Layer 3 of a small transformer language model trained on English Wikipedia (8 layers, counted from 0, width 128). Numbers have three digits each and are written without spaces.
A neuron's activation on a vector x is GELU(weights . x), where the dot is the dot product.

Input weights of the MLP neurons that the questions are about. A number n stands for (n - 500) times 0.0014.
n49: 361661530714576484337697377536416429274517535490347528518503547722493548257510645518335380496493602447453292522586455616469558503493337767610579590406550670630387396423473762637533727606300460614476525507483493341420513460539723716430462690655432415403656518489473476430560395470321411301437531376629497335439300388517610415448439392617608424591651489470600737267463473518305377416429
n55: 751493661454561368582375276497636547437544615486507717654491651588566378371529464579470365574397468308358532436491314642493335478641577425426394613447489652593665689267668310627532532410338470406486571631507615595575523664469474503678476712611341538514564531714443544593455487315569646504393466469356413490663400409408490251675623593635583527364570610559275361360523431422532627324437
n61: 256464567745515474612423719706398470526668527350612414254568711369791580512328521570451418504516370590851577597440413441492695615405500530381428464284728323351352568469522630539301480649581519815523359477558482473507489306457564627467519336381262410538482688472640508519496616507399460416485624414727530504400559250429522398561357250402432573225561686661527210400710355648628527663448
n87: 504468340723751616653819660654459439405465488516500691492376553541616535547690470294382512410500359353599455414453525451759397741628458647527707186524728406719520139706279444548421211544406382624551225420543360594500409401540423248601429326617357622617360596463527442468337550402409508750496405348387616836390599451500564536488402367528423582543643632356465590374650542492508488546496
n117: 573517484415525532404634665158561358585640442442742344427384405728521335263690571706629386819457644517378579726500464448679636515607162248442435513625547457530567603458419445823566345479264476377396500673380562413435444887546512488405613347541395321488621715395744418462542637428563534517516605504496217693595462274335293542360623543648338550433688343432455567474472276759491196351666
n249: 569255544524471500604669340474834476775706380459625757346492328221593504517559455806407779662635570727665456391435594619321551450537577292583332638478595409622521642466540534408728358559430629479467483416607539326469702330424541288583094488401360441612547475697398327634673403226702368539416299475762685457361622472403631394570546520551589367325717252371479575543349332470262336535460
n258: 413473689532447509381334325500591542420487503559460430364365575500631474543469418530368611614631657309417601749373607513553720426448714478372312428545497424581517664423487564400309486423526455314540510339444730513375455642547529506472340625474614354355475342430516664704446622734430405510355563463606686326548651289638592497441540615544558480311392632407536715544551535600534490340497
n260: 409559444479627428636500515248423515562482497584636613553413538469577329449457412473521595500434627506383529411364389575394630565369518573290381538218399396546515519707556398561465613460512479654591667384575537373478418500650671540379549632596407381533347571481627542671442379433488550390523625460369422419497543437667402589802626452543544418582452722588584418569488491528462413385647
n269: 500424704323364500408378567618594551561778357456370601454249385599455573404535552466579500656643640526442574481354766609570693593482478539485504377259611469463421401507640553679446282436540464485348527414460545474486557570384626521384478538540662299721310335519540419545519335585396689550461165357523839500219436549328383650467356476368363592522344485418704681279401507397611737512547
n284: 454318636554570400551511512585426492618616149652520508205303334504408414527578811397397492558680380611361558422443513265563390416539696474119265622610292398440623528397215588619537480739601652668516594655593522453662542393679382470500583511371537272480584548636512477306544450631536464700504729600435771488386556451508507576659191353312454418539666434519357410520582545691630477252439
n295: 528658568346537610492590462218658386496771714434650580573407517521601492359602050592452483533738461517491535539656701528558415624357346428302513552362530729740605624433629344617382569765426572386429348408723379529427653761407609610259258551574535504285523433413622315714366415425391317686536533593470246444807508512616472669541315430551476322179516509299475550350234524552720406216464
n296: 496432444418562497383245448410700550737745569573496437406554579365467402689749496460521289512458584592378569523347723268748742493550600566558443511496557382456426481595539515515515440042648415638467690570652562446647525462596543534625383479587629473330490463374564565158500624441555444656524408648312425579595467621528646452637385596571528333376260584553525551605298560496549310396408
n300: 515678464683301432462532721570341636467362500702285523527531349574580287538511750538412473496822298557547255559417484486286528566574496735314597473371582723412295430519613458530192407611560518623368571394325659500545533551774602539668610699515409563478574561686496682420561321500470546477489470259612570446340770393609629481351333436492559455609319567416285410255539410329465615551423
n307: 427410580492725406571728291581588585389853512244417388545537508680536457654335475452519597464616579464409329169464470504702470485551283481626615791402574343392456557620354452548413541436606788585187310636382474366726619620452631235451667392531652563504415456562593527340680404591272541211651185311361543443619568470695496532547445515504554603492570388469371369533560367681656594296389
n340: 411595319340492651344541601459437442403484670313372464566481409339407290333455337826581784733596462512488248679493564496520455478563328462239455661765425292427314743580577561576596479545552666235512392633464639512441488400468512872614392485318332306464571678471453504484734558302520664558572568528438854574459520371485389464374515526500683349584421437485839604669515366727550398479310
n365: 678560309373654679563600431416984712284739836611684642401504819545623284534399541403383731329485617344389617692283531431481351522405457430409860530535220671334607749427397323261596485427299570500307319236423690375655514338725317518578742546687554423649315407348604596563588594555198881606357500358381514684741749537551592515529138264367524510224462576533362597316353268465666338327303
n489: 561509530583531496536378640656256396517615420535259270399579449523645473576568791594279106704231523586421617286431486551447733728557387538491578311703440639437338541330612346612374269613509565277723472446615533473529616621351179420301661609451695283775425631767748293509671617262397628477194845690541469665546685458685411459438607400618274415446465435707403589495496813597444351247465

Each question shows a token from some text and the vector x that enters the MLP there. A number n stands for (n - 500) times 0.0086.

"us": 385460357426423571565429565537383403503442339529428527658874289471364640462424397461611464346634518515374669500659640582583369324505609522659469379440530604502308520536417448430606653480742238516634554501431487475422481514592472451519609451608561672277469646358436546585452522567476681574476606515449556462657502645382450437512562551456461513377454622460295452440593478523423536343757
The neuron with the highest activation: n296

" |": 524516445328297778462551552509448483516459436528469635568717439373373616410368359495622426363618546556316597489745522728358452353538557427552621438515510474402426468385369527568597637468624329313384545617494437512419356503687530397456527349604624589447621498597463501533517590572565652605360627509603495491638517584424441475573622607402438533324510554521420414484570374539325494249664
The three highest activations, in order: n117, n55, n295

"ty": 468592460494228685580417596476499319559424342493550440666675347438323604190458434626593483352650546511308677421583581588455463562357505499579447377446560595491418536420404468509607547547718259537579528611524489573454470510548584533481604217471566534459511471432350530577476585542456656564432489478484531482661556613416440610533618708388551570377521540482496416354622371539274579336750
The neuron with the highest activation: n117

"47": 487476435577363623507492619542434417443477426457555550592763421377399631498475414404688548359662565562359552362846473677377390307569585406602525291526530457516502448449506418519583635577720294625390513565512513524322400479525605369530460469597673505495525560430439411548497678549536588705377524434513533537620492611328371562476694496327472531387493520533244352456519472442333572367736
The neuron with the highest activation: n87

":": 528487457468367697550441465603477411502494421551428609550722380486316553527375398524731567344676460580322569474777524719492484312525561404511658455471557483361402450433435458524605669455656341549402492525429412547484379499725613337423530359600692559456557437512497461397453626567478643665389559436517561509682482704423463546470525498353510483291479536506455409424524424517329575298688
The three highest activations, in order: n365, n307, n269

"ling": 447528451380383645465538579553355342512487490519428465550756407359305602272449422559725449400591632466304643473610542702415474352469593567585528420437436421503369498544464470507546561543647253512671577513488490546309500440530545576489495347616550566352506553426403361603417539658528536512482567577491537538641568690242505664611511640422389562359501607421389457477659472637372539236817
The three highest activations, in order: n295, n260, n117

"er": 364504408506449666569384511539523447528508422557370502603659328395357628315425362419698531389554635578339548361690560510524428258380605422618452405387532551501360445486529392482560666485687194582622504631505451494452380583569552522586531377559634618448581558387395551588527527561500675514460494545405610581569482661452476541419735636297438451393456640496234434550652458567286599412689
Which two neurons fire most, strongest first? n296, n260

"00": 544507478471278664529482610550349298521384411440569519649813417448396573440548419467705395363706621584371511352775537630442374456577545523641511404484499444499428520463506451494562630551669290601444496563466452520394333366563558345521492412580537565476525530467420380568440660617555594661403587382550555435639597608356421519493574492277515603456457491467361334413598486465324623417791
Which neuron fires most, and how strongly? n87, at about 0.16

"–": 502572594369362552530583509504477314487470450513454565582680343413194551460378315434671519375638511640356495389685576750525467434452509407496559441609557477471377442420543566592451663500725289531445614584455448533417419480650501410522540261594639538587640430513453377484463630529561686631362614434530594558747475639441437514410600534350499295425474526535457391533608367585394593291627
Which two neurons fire most, strongest first? n340, n295

"ten": 495506499476500654557399513573612494487540406490558447444736387354314653409417479539706482397594532532291634441576514830448424223390514500532508315488504413400360581556509493490552543546679312579624519607470439411345369509491686464485521390529697533393454502403351497643446574585426555657403564407483530565598572687364489487582674656342336447443476594500282577461616424536261624393731
The neuron with the highest activation: n269

" Ba": 396479463371388666486431554438399314530453508562488480441874447323316604465410380513627507397572547635360544412696532662520413454431538440535448445375592568455313508494380359436537642414686333545610418652397378410390385466511469442497525348582609677519639569422413532619500641730611623520476506517474646567666449674410456615587670650486557469417351493529477403590540361544246647438683
The neuron with the highest activation: n296

"1": 580447501503350591421560671517405381385448392435530443558721473347346597406499418422648486268670555464361586385731480609320418512532577408661577444508543454443347542500473479481569571496715365536389514454509415431357322479669547403556594336574620470540550671490309531566552683564597611624494640406656529527713384573376353675527600632346539527398512485437486345514495417543412549348712
Which neuron fires most, and how strongly? n117, at about 0.13

"r": 470481405436357608471372572532579454568544322529349597538705372436299688444324467536516424376665540688350570364686527720462279339482495411607544434467556548406463504584435515503489553457613361479521470667489520488446454456606614546570578311522673598522629617316384417501592419671458733503571461489499548535647537662434404535567622573313401499351582507454348395491633478545281730269531
The neuron with the highest activation: n307

".": 570501422514385645645489523588503347481455387537445579532752368531420495466391356422693573285672607477348530472782531635472417284435528389530585418528503460394401466430536407530603640506599367500456595557497632502367394459682564276491591401550630531437623432569406428526564758545454631583448529432517533455667558680336471545433588554358549445435425536531316440391654450547244600420678
The neuron with the highest activation: n365

"th": 495697472449363693564444612492433304582437372463545432611668417383275564221437446509609464326617532519234627486662617482427383517385596474586524444447536498483418599459425497622434590504681253390590593667459498617458417517564503515532640334543494529506534411412363397568436517488469598579437579485531510411556603604349453669566680705487442646439545525621445423444586422535268656320611
The neuron with the highest activation: n117

" 26": 381520533499371696664517621468394485532548377383574485601664451393368669445366392451804473272636509587349530290760544650445422508565537415523528470509563541340408491561417543498619532509668330553394524575437397464411356467434502391593558411559558492488626671319407477432532680619479659612479458460616591479632417627372454508494550550330449527402411509547392453512587332561394612459726
The three highest activations, in order: n307, n61, n269